Layer 3 of a small transformer language model trained on English Wikipedia (11 layers, counted from 0, width 128). Numbers have three digits each and are written without spaces.
A neuron's activation on a vector x is GELU(gate . x) times (in . x), where the dot is the dot product.

Input weights of the MLP neurons that the questions are about. A number n stands for (n - 500) times 0.0012.
n11 gate: 630682369381682312335162432552322643496427212478850851602404627486358399491820694396378706194567312412233567433474553649643783627514457570985679474341478415647556467395463496341227595531496192597584523299625705500473486569491636441319448575752543348605305505582549504577184298634650600694486441448776454546528509526472619544293469587211838522375369636250646605477430560528388622370458
n44 gate: 582216708528443454611437313416360655650553406563460558526551378408423718275464461569835671478500698638352332530538261412508548740398450346427603164615568526416471423424595589304655430530696402280522630741655350478967576370326461632726588555425398676425362253855301504404204417315577621630543404475469710504415400504496593559749656467478369470637229226341550447452719371240496672634455
n69 gate: 533425664347504496449711533508496435287534637532390593565451492651040517685427566622508388338479657623170545690544206809552368567318488509531327400797839315420524574330345666496266525512524389577453326393405410479431708476658519362612532431735399672454583877333455472363260522492650296521591281460500584450680288557568431372310545318413703609414379681457532656438496645654436572545245
n79 gate: 467231543619441257483574625436470446508314677488333513603424475377491355500796408496355184612541751384524404400528527656347192345632576680390425569516451471445628688410335373377367542438388670300824437840442624304521402552378155504688360524534758240462646424407284376701604585599668395454471467775590486504491609810384602350470446527646448703562730358648428537479406551354612444255718
n102 gate: 761354286456647904619257650744490620782671770342495606610704350348706778624578664342572578577287890673614523374432381470604659270428581339554514297463363653376361598573588363578598547587352690304311622611677542346472658590482693675308832477776744597467183390524369639486406500606326617617453411659729605429641608537732523591730869440448227482352568600559362252411601745312476468435500
n152 gate: 461522446560302487536658605324387427517676451525406549239621168456518344367500291431546360581250559589424431500500412481353461552188446307514444504183339401598350395555581607517297408431496351254572587383613126235496652190203432434535546479588611681491394327544192442487827723616526466526827417361371431619211561534585415681291622486522518382732854610600276630596482393460639214379496
n175 gate: 373385486514674462585252451683661561692411673576716703712631620496297554518445421319385482541413496712556601285333407274504540491509597397686539360474367356401606213461692535621592363539618538367805311636369796298448464602479224661398745466196326552679234755322649618779500472217431224491597685585450485464550310444564142291468693736712528329561670295399563466465627622364350636360333
n210 gate: 801482275552395404477284676326350580527646747391800556509442595500552435390462640400504514551540561750601424639368490327404432582357556535862590504846557657587461367632373398575643573353842346645817717581558433441509736852403636335640626456546514370807376844190468573532301611112478530495387595740403353372509604253365496675463626490554608763540434588373513790410458602183556596572694
n211 gate: 515446500899724500655214382349536529626301196505279767505762421575515435555305618536500551697437648440304256177380641537462466643445443576381256619408414320350330485495500591259544786727505847409266667524417650657418284292663291346530491875186369690540765463262226505372584401874601159402697171548415229575607648764627361286400500437721490510296490390269636413510647455434439476207384
n222 gate: 551355572691486712453070495504519128573618495437752333368292775684456529249452458613657635333325351600495403403152539669616491346281371613618495671418505809566460759396577486582592668733607744477428412339736523542308667746441505491565478718670574500368264296148519656533719341403445684695342491415761265561534126541673545613742365590393408708495539699451442274667318514596582298255424
n234 gate: 516377390573409488562458537359313609520583458461467579184609611612551517865560390457449403546536421337591561443258565543665650692592469554444674693680564415691262222671449664372528377344477330253483480726532637590572563453424436451137715504463487629670698343410549617275492756411460590508398292634488216620462733631559345441683289605390347433359186615509578586728299429416677622573617
n252 gate: 379419217571534673651468439412521477547357246335400441490382530360564441349314493411351517441553402431556433674434521461581648514614665493486737402464493493514387571634724596401547601517390518369646312440513713520500369568464594493436500319534392503527365182442493619358460608540464484379571456542631307367580781484490444422555550597490577330600433226722343455631396386455403429657379
n285 gate: 202379351768435437486606639344495254277729329247410476301456602570664519340293648616179476505327549519643633279540392284433606519575438296651679406582504623613792403545490608292395481359491954433676113477408819505409335571491340626357314545280515541308768609361794412611145598318640384394435389393524334294533319631319613451415578688385495406368582361322438781375443581305310518211533
n294 gate: 424398386616663471418513195557377709278676491577725535217617389710615348384571377380492460417433496539607652369360164491402644551595606406513592492533830366392370313657755342467546640413439586479605492588319513508458426590682883543470419479569626404294598091406390338406602523353712700445403098811254762414605691471526603344362639165572553578626429381531516523564461596570465582428413
n313 gate: 604601331447422673437605585705407446420586732287397468587459547249431512512528151504623404444431523683850670500670496483522562492738645466741669440431598408662533809519528758466523531492500608504480639546554366593813671612481513375473433553512347630634680467578624330360581376523549575333581574567231226453171558364492572399635531442488552203538686564423507573589464389724480395566321
n11 in: 510594189484510291180266583538658606355485343363134445630583549540289365615285505356604541535078595475571524505448484552462637082555862218459315415375533568345829598280612399418490525187613694605657760272515544906394314609467473356397552471729578558639660784485568730643515255873668387564461427552825572570322722175763538372390652269829633286490464624515425462549465686500545651622470
n44 in: 418605862468526660642527326320581384371531392454402754436319435553354491451341548409966455397539529442230439617386325291115379421491412490330573685466581302571467719458572636423573670534371537402311522616435603313560678567521325636679487398522315552337560146662630475395352509371560466691570252630496559217320753657603564508793326388657536593500088551550554534374809429509509504625259
n69 in: 836422527527508612379427389286303636511414244475508352456745489575426451481403500477683500237595529614475360470457237500439496433318564529559614400343435489594429652402415533336426616464617353721400311552305313493233697614533691500649439351677468628598273397545463674276648358676489514511429385396239383496731500391450507364511478306515670410533388579357330562333458652454592375614546
n79 in: 324631369829432431573430525382684720429330326561349474450330356184465504599390605744573631647787443720480437546230353177309807644203423397487571561392525621260512734373684554607483555450423338521456454592471492450376354496611444611513658512338379425598549798725424633766390603517599346601496622304393491453469327603604484614427395158142469586608369512610660695479669543639409520496250
n102 in: 735497482350655564419341503580616600486507475436514582561607493419675564482540677452621377539490577767436704538490379289490524455589393485566403409462273552390283398486587401531479343442317389351425417538683527493545493323344461595375437194542522497786419273528465640570681559486360587455625434423475406341622413544590507554493847652288352618497547618522507731330332468342367601583511
n152 in: 470341650699624487647609461357322686483434351740616478487584680686867742384432570127361600604509496572440539343798560397525452478316387917403752382526500626611500697543596521290574632324324388385514391470683703683750531610462666575373412564695593387487722369301692249764649537426367576772456496449701500473563606577631564657312430444531783683747605521633367650482667783644428682417706
n175 in: 517663606536603611257389436291248672697513610823565439467396615522620396258553543701250553609584294535521373407512441536484564658348259571348268328592691753621614830844557612329779581529524509844148500470585475305479504406430562345474561429539428399349320514440500467679509206710571582466496470558535658755500564525268550628583568327662602521479611525478439312415364400684710242576735
n210 in: 625449225554458423509249458500485261684392802710590019683416537566539443491408700319549664175399455500355426417260451594258472607419460716667643850308523472803393407554379441623615668322678629518476658412408248338679533406545625392346540450759653385717598744285486771715723391500322504351388732810614218594630365427581464365505440286514534441422461698612230454393228409443332800380505
n211 in: 385560500442621455401327301553409646518519476500453642396102454458795778782312431524447557590505330675778505491545549652620366519113650689680610473355190486519642398567495423631757329641354673495743638765326423574727547269599469808528394595481647568332115317360624553773726313596676522403514528500208412608624537563581437406707482357574341419445322469355610423482979396671885687528424
n222 in: 537519635466688951396331658549592339399302423482405600345545617481685619401296523676482336519744324328446407393324668604527579626362607433515472374715260675637304593165693627436477537377268614387495784371412500198560567366777604265267732664698614610472662505481370651701556445509546527835453546500614416439770519209409473604709463147304418726284539829466349551416490208514299222449614
n234 in: 488368706333552581500722437645620492504712410347565500582348321307521585540327298550504574337727381358050465500604559559386488317342697434625433641582346531516697724265586461213457405449439314369586555480638293381617488687790465384611458581448631433343571649528393436651393517559717443131559516435549745601639544450410539665456682479706537408731368504521530426484630459712594515413447
n252 in: 426528307491564508697500384503638415489254363428596506394388531321535401351379461404449417375489331565500439525408392447545464464545659503424615548497559549652495488605673511522508644530378500384692425467566738486440367473478506469445365459483515486520395284467472537317503574495533503453644417524508379534540606522529565492475539651544566363612494385561255479619415449580509409607534
n285 in: 385541646722471288659470500532663472520375334381348546282377339300470690517320422496528261652414348445588627422520552351373274649471492573539234381330717537320650375624350238488275438484528597625572405553279358644468133556456325421286532206688482683442426632595410508194525373610520381533685677388197611471372363407394516472698426284257547520476316588625677473475636377402581730508323
n294 in: 441500306399385518602628956636495302428629261211747369437660345200653477444642372529680670369640747640460554495460683422820450495407570379817455509697438554389469462465368611665288747531421811602472382681387787346545402412300312491254443562389263495518433485642486526463341616621255368869823755381598408606349422447641300240430228578577367544311410615376487490514650491594434241409355
n313 in: 456696630271351611643519301461523322544645344447556383352453666347670628665331493659525511443653678462468405654432648410589500692654609704624420614663206657474366388439435352608489518598588228593336504412456366596533481436583578388327574558653351442537508614515537317567618571638471574419596636564263206601546274489341442546455529366699243325485527400373577545419409693625265528625458

Each question shows a token from some text and the vector x that enters the MLP there. A number n stands for (n - 500) times 0.014.

"\n": 542733458486489429465439615516454552406588509475361522521467501445369419592403517478464486393582446506562416477421503541577391487661464582601578484570464461436610501479467577439401442524500536405429518533582477417564454464539450448540473539427594463413494434477461536557554618472425508587476504536418544451352455450520426564504566486672508495477483349508428443623370459622746568461499
The most active neuron and its activation: n234, at about 2.6

" ": 514594396513528455481388558546438508506543456408504466444455431425503496538362517617478583401524553584489442326408553457449412572445449670594520383469508422462553416457528419494416416367528697396404425505544474423499506473523612513558490472503577543522501317589528522424530609470491524523533491479429704416365345421601519441479477454542606490358555560297531523447552532510542385501639
The most active neuron and its activation: n294, at about 9.3

" |": 454560438542542524513328583464506512454560464469467544558470438406473437468433492584505485417512559612475550466400502438563501546531562723579656470500408410398518344438389526512523526502568565555348598518538472438530478499505510391484474573393633558520547681642421562425504547520496538549515510521532575413411402483615436471451614554544455525418530376425535434476396510640635469524425
The three highest activations, in order: n313, n11, n210

"s": 629616368671479477375591596529603503448546551447466583456538453531430422379496448427471566508584544357528433429493497314418476442430533654483558539465457411722499400529562429618399452534528530413450374479599469532457442441573644400580483519535562532557565552553516514382558581530513525524553537550512586494455431584527496520541480455337449519425641402469445589603548558682535469542563
Which two neurons fire most, strongest first? n152, n211

" and": 435673545580421590430388459570585581422555479359495497507494581436467462574485581562484377514503464533508524402453570488502472465577573629553511418391504506536566544496470608537410497487533598509358594499584533544517393515603626451611526440516588417542522461554474562435564510495614455575494683488456609566455455424477480617552412354514539491443588469526431592396376654608473538542517
The neuron with the highest activation: n313

"well": 520578371502471487474410560517682526524570479509554530555551672443505612411488430423595453426603580593470490531535486533429534469413520686509446469485537534680404418344421547507552564398504447515376507540591623565507432483364384522661519436564643440483544556476588479510485416573556495553537522682432587470474512450568501513538425500456413562462464470532478615491468600679582513434539
The neuron with the highest activation: n210

"w": 653593490497519544525538552582623516500566344529561470612563567568401501454452489444555368440477469502556499475457486302513373381352524649545590459424531604685478455514569622550501443434431425467453592567544512525521450448394429566522496480595600470511554577508557433451408481529533467553641671554384440446560529555549508504479456478529467516500573463347373480441422510516516325421567
Which two neurons fire most, strongest first? n152, n210

"1": 533601426286560526559508617564549512524662553483444608624414479419457472502426532408494519510469525457585378553397531467557415521516457641537511506479369485584469432583481391352486529502464534524290562493530418569515561433497384415538409526449558459630461500575513538520572542489467523524507505515587525499417452397511391499438553430621506530478575570329425352618322508502493430509629
The neuron with the highest activation: n313

" sit": 548502533626451406495359544466596485488447498475499558575456484560373551408439532436637412457585464419445503521481486577501682507536490555374454526530537462551500380532504526505409522493533533461412419436553495538562498466425557408428539516586604526464367565484593460552384600570543441584557443412558607469473717557466433492433511407415554446521823436335489601525504503456564457649338
The neuron with the highest activation: n11

",": 522671392460550542462461393455609566442583565488496614451371553546577390546549534535503440397471453502537586446424318379465456548578564577495483418511445548406472443464577547453434512501534661501353550551459398525497462487497665502560501541467614477570518263584486496348685599513521491513627466480458651539315444501509451606470524429575633387465607421527521602482376527559530518565636
The neuron with the highest activation: n313

" Cup": 493576477511418491424381445503627638513582490414558557557393548325512545326560450339600478479459469564481478580495281433460585569522505676515656424579503531475531390511483588585512459564481445567439491353488405418522494554462447624549524549488578522472454592475544407503454426525499458415547547398513571585484432487447562528447437490529517527388605383516461380630592550498495463514414
Which two neurons fire most, strongest first? n175, n313

"don": 547484478461442465471517584522721491381445512455668463420523524470561536492468450448597543434596556456457458513472511431568441494441541614590524660491495522476440428500587514453387501308570446428521501571545525526666419525614444565434542413526622499548589569529608558544439610539576553482540467513476491545499398577449545535479349552460420471375483351433426467458497555629713550525570
The neuron with the highest activation: n234

" first": 512487572447388551511572578477680590492471511497460548475460537404423640458481493508560469528536422604582373470455378456601517662478445525463545452491470423530483313513536534527485462679458554499367480490520479458463538523558592534442547416516635540659485666562429444534604551500492482478456509435420577504381625604481502583475528360623736575482475488534438570517441453623469298474457
The most active neuron and its activation: n69, at about 2.5

"===": 553513454559364410492416501400658612424593577502348477512474567230491487496408549464484529478551484605508527562469381470519450509631498570550622457515449430411581487564443485433306528568577574500464473566513433422548377488422451463569430446435566490445530670580558453547491579505513515586454604509440646426446368489524446443505540387794487539484488401619467382552512511534644498534577
The neuron with the highest activation: n79

" surviv": 429473537465456509579425517564717551518495500408595495515499612394423582387383505576598430541512354507510459507451454433549472540569397552509532559548441438520567524503540383579308363457404518537530559549643490575557612501386584407444551448488578522531441381457490495487467627560536443533600497501415519468511686564414473544477469313387663480558450472480422338574416411534475409558445
The neuron with the highest activation: n252

"ón": 576464381513398582404496574466518466499414540504619565457473600349639524445486411394524492438597446512481542657440380481413548423538545718595515494459546630542511382393552610522380639361484419470501543443507564509462513510491387479555517482436576477522530487482570526447553412536587567544634365488458569434483495517499593661499413489467461542338614421548507530511452535499600590459625
Which two neurons fire most, strongest first? n222, n210

" was": 256602414593438483526407492455528519454442478464476530480651527465514514438432512460595501516604464494507505498465369546614362456588443644649538504420390413512584426410495455469495525523473596520387490511604527468507484466492623436385497487560619557613448333563481469486548591492509470534573683488557518506231655544441433471556375433406509527540509487578435729574434505563562548562643
The neuron with the highest activation: n152

"8": 428655480362525545495465567511695517538552522507413599589425520428561586601487545572530593317509472571597436605437418447402461546466502567564487395493474533410489350518537512509442459386513505507416448563585448510568478491591476472690387479422658528566466147642502521474552495535477591513609550436611551543426387461605499550476428557528532428537511432477452543605501571495462555534643
The three highest activations, in order: n44, n102, n252

" Past": 466582584525427485603450611450709560515555519422561481467463558443435455361435482423589418415409376614486433555558481298534491540507539648577463539580595482447453431626536565441358438467510447493552552544500474487500496588430592676418599481518622462559480450436562466548557561554575497538503329532558439415561502591569622485521490524442522466475642508595585345476410542587527381434450
The three highest activations, in order: n252, n152, n102

"2": 462591487482541593482374584461656549552573496487447612580395446445511578596403507487521598351484485567582393543441378306429396527441495566585472388460391507453533401651528510440482466394504540566481493555563479578555564438632469543596382518400608599554485148555495428419542528526555477562574475453549597542465358530553453570530577401423497499445431463404502574549545534491504541475663
The three highest activations, in order: n44, n102, n211

" Con": 372579333448477469585347444526569585514589578462620556423432519410457619350480589419548483582350472447506584557497526510493563562483414654522472596382453506422620559581606421392275428367557488464516557418540596509499384545474492442484542440482585503493476524555574512482482538491501475463582511537507529365501466513551546458580592604513445517292613466389517532512420510539489481504333
The most active neuron and its activation: n285, at about 14

"6": 441519563417499511487438566475610477554596494519466636568416458423513538528382500458503611330483475553572456622444263228366451560522467561516436391517465531453543341531583469489511482457504487548392499532574436484646514521554460525728432476464614531554519010613460497461517530430519474597599412527633577564462420472604520553499477493526465491485517471416525479595441545498536492539549
The neuron with the highest activation: n44

"ale": 516513539532462608345454577433754453537555692451545562489475481414641480470475577463524446421545498586473412578602358452558547550482512760495433442503491514598401449471567429498415531398497482539518513460523580633373405529554360451512529443483573556422581404525532493419417419533535503548476509414506559437440552459564521455551461479521412529458497547565481562531391521624573524472426
The neuron with the highest activation: n222

"um": 547557499416511450465512615509668520492511578421532449613517547391522518403493484451516412456493515573502434614453397467409406431360507596438555477479516558470449422380567475478524527522511511566445530364571532528500482595507448378536476493499612554567614454650449535513455460504485370496746534580418554480479504389609436518594271509506372460488461476508550579485496549614638525460475
The neuron with the highest activation: n210

"5": 440578539442524587487429566444590501559571531554407607573418433463520580539390542448512577289499516605549446582482321260389426575517425551558414443569531515430509330562594486493482478471459502515386507460589418488565483485545465528696394527398620548592506012623466447464558548446514475596606440505570546568472414473572501547473475506576531474456471460466516449599491547495525519557494
The neuron with the highest activation: n44

" at": 433665391452430523384357594511567588444486535425542541598472462489371505322416646647509553548605529474507490416455585421519374530626449553532387451519504475441495518458401537564445486509611582538388495591506520491437411423622536425575579478478603538561412474506565573452524605483444472513613581526424433420457574569413452441531402546551489464628596526468451451479473586536672399629511
The neuron with the highest activation: n175

"3": 520610491457595589509448712432672488570494511512384638630414474502523520540351584544531542369517557561627440592440535303472468536464517596588419514473355525394581365582496553468557433418467553509498560584565539616579499470576474431566451534494634557649496551531510447474544541471557466513585566381616479524474314461538562498464523480459481503447548519420511605593540440531493483525600
The neuron with the highest activation: n211

" of": 383624413600428577368493564562569574422458388428539439492516561503434427474428518494581519496509425519548415430515322479521430447505585623568424399460415401697501537463392558527398496369421492599403520496483484505520512594547587385451467544488599448602530418620548542511638573444403500584575554464460511455540436473432520477515378476446523526410559547586450423518277491594558546577426
The three highest activations, in order: n222, n11, n313

"ri": 465440414422437596406440398504631444484686524576516509462594469516516518405333599435600455434724442478472512561480658417506467442471467586447585560415411481444472380524629536389467406429534531535492449477497552538535588570502434474448487462472617442473575497548379413430567476434507504588613604609384556532534502566578480403613606515557476490334429479520510612488461583623650457544549
Which two neurons fire most, strongest first? n234, n294

" rebellion": 600499377742405462508382563553650632549501455431540555574382556390510441429453523399588384514553346482532529621514399418517648562586514579536553500484472505522467415409453355605383469525434510399502582478537550536568440501438507573504453467512588496567449544541594410628491543602490546431562512412535545524552575544393502491495423334455568435318557387432460453514429563536465513506565
The neuron with the highest activation: n11

"’": 475578425604536556502500426551651561531507578458460594411620467388474550518335472492553537369539510504453476476520448479617518468445629542451497466558581433556469444465415477507469503531397395426525519504496533450400367346400494406477536437587633388458474544475643588374533562428481430540556650344461515513611479460488516522590446413470512527474483510511516524571469610605760514512540
Which two neurons fire most, strongest first? n69, n234

"9": 442581469485518540532463537511688523597521567486405556529405498454555531615357561607520592362499450471560473594453342361434483520463480587573463340493416567459528312551609556525456493396522576485456434595637503597563525575598511521637382538436600522470498153576499559399546515542509509552631469498626567543455401482586473495509536427498521446490424495483431527573590514495537563593636
The neuron with the highest activation: n44

"ts": 575492400560341454352523605459661545465599430421566454548652572499391445435490485417516503517632439580528526542480388300478445459355516617588545697467499589569411400444524514612453578457538583415464523543514492532537524418484424552483489483525597529561561463522459492533394566578556478466540392605528583485575500513510506682515306469283493402564534469398481450524553531615549416579623
The neuron with the highest activation: n210

".": 599623407626462487424516650435560455397570530448439554467590353454439445519471566653476362378441553546501480455424566334515398558459542692532474426584483436472459418567462539519435501533521656522498594574507493522530368538505517453536415520503585404546399454526688604380553504458486513610587626456564585460552519476369417507479457427495464478524619434536466485486510537528707517474573
The neuron with the highest activation: n285

"er": 523515345481447484479602506522554403470528565473549527493555596509587565466547522539580455468539482473494437558556413351569467329444504633482506567461382709510593378405557576389355557418484513545363519483511486515487583572557464446576482482490646524471550333543537505422407446376420427558545475612400490444524520466582470490545501522373437606457469430504527615596426663610670448446595
The three highest activations, in order: n222, n102, n294

"League": 492535459468367484528396490466662689510531449431479514524389536386511597418592473406531452404524458431533511673525333411558634554554549606476584447491484626528430298501475569594537469497469473620496533438485389474508414474474334631458462515549550607463415622439562450526541514524546477437512529464484532526510381459400509554467485467569564455298615525589523356533507523461600475553430
The neuron with the highest activation: n175

" A": 473566315351454528396420469466493649465564524468527499445534537480526540467449419488514556452467513542481471478438457618496423601543485668396578500459456423448465407580563407323327360523441543523417467446528560430623412494451577488476492503486556524561548551549458418459673501380518580447586589336588578421466406455587525532470544570464446523545605419395593522594426474606527366468365
The neuron with the highest activation: n313

" in": 449602356603431475430448501556517537462598430471538553588599575452398424359459576587495584590564452399505418440501387449565440580552497607606448417359431465553482493456393586470375542617578596569398607527472500490562407433533565441521456436420545496421424421574500584470547584447478428546619626475466516466356524556462539538585434335645526533369443498518449370471408582657643494555577
The neuron with the highest activation: n211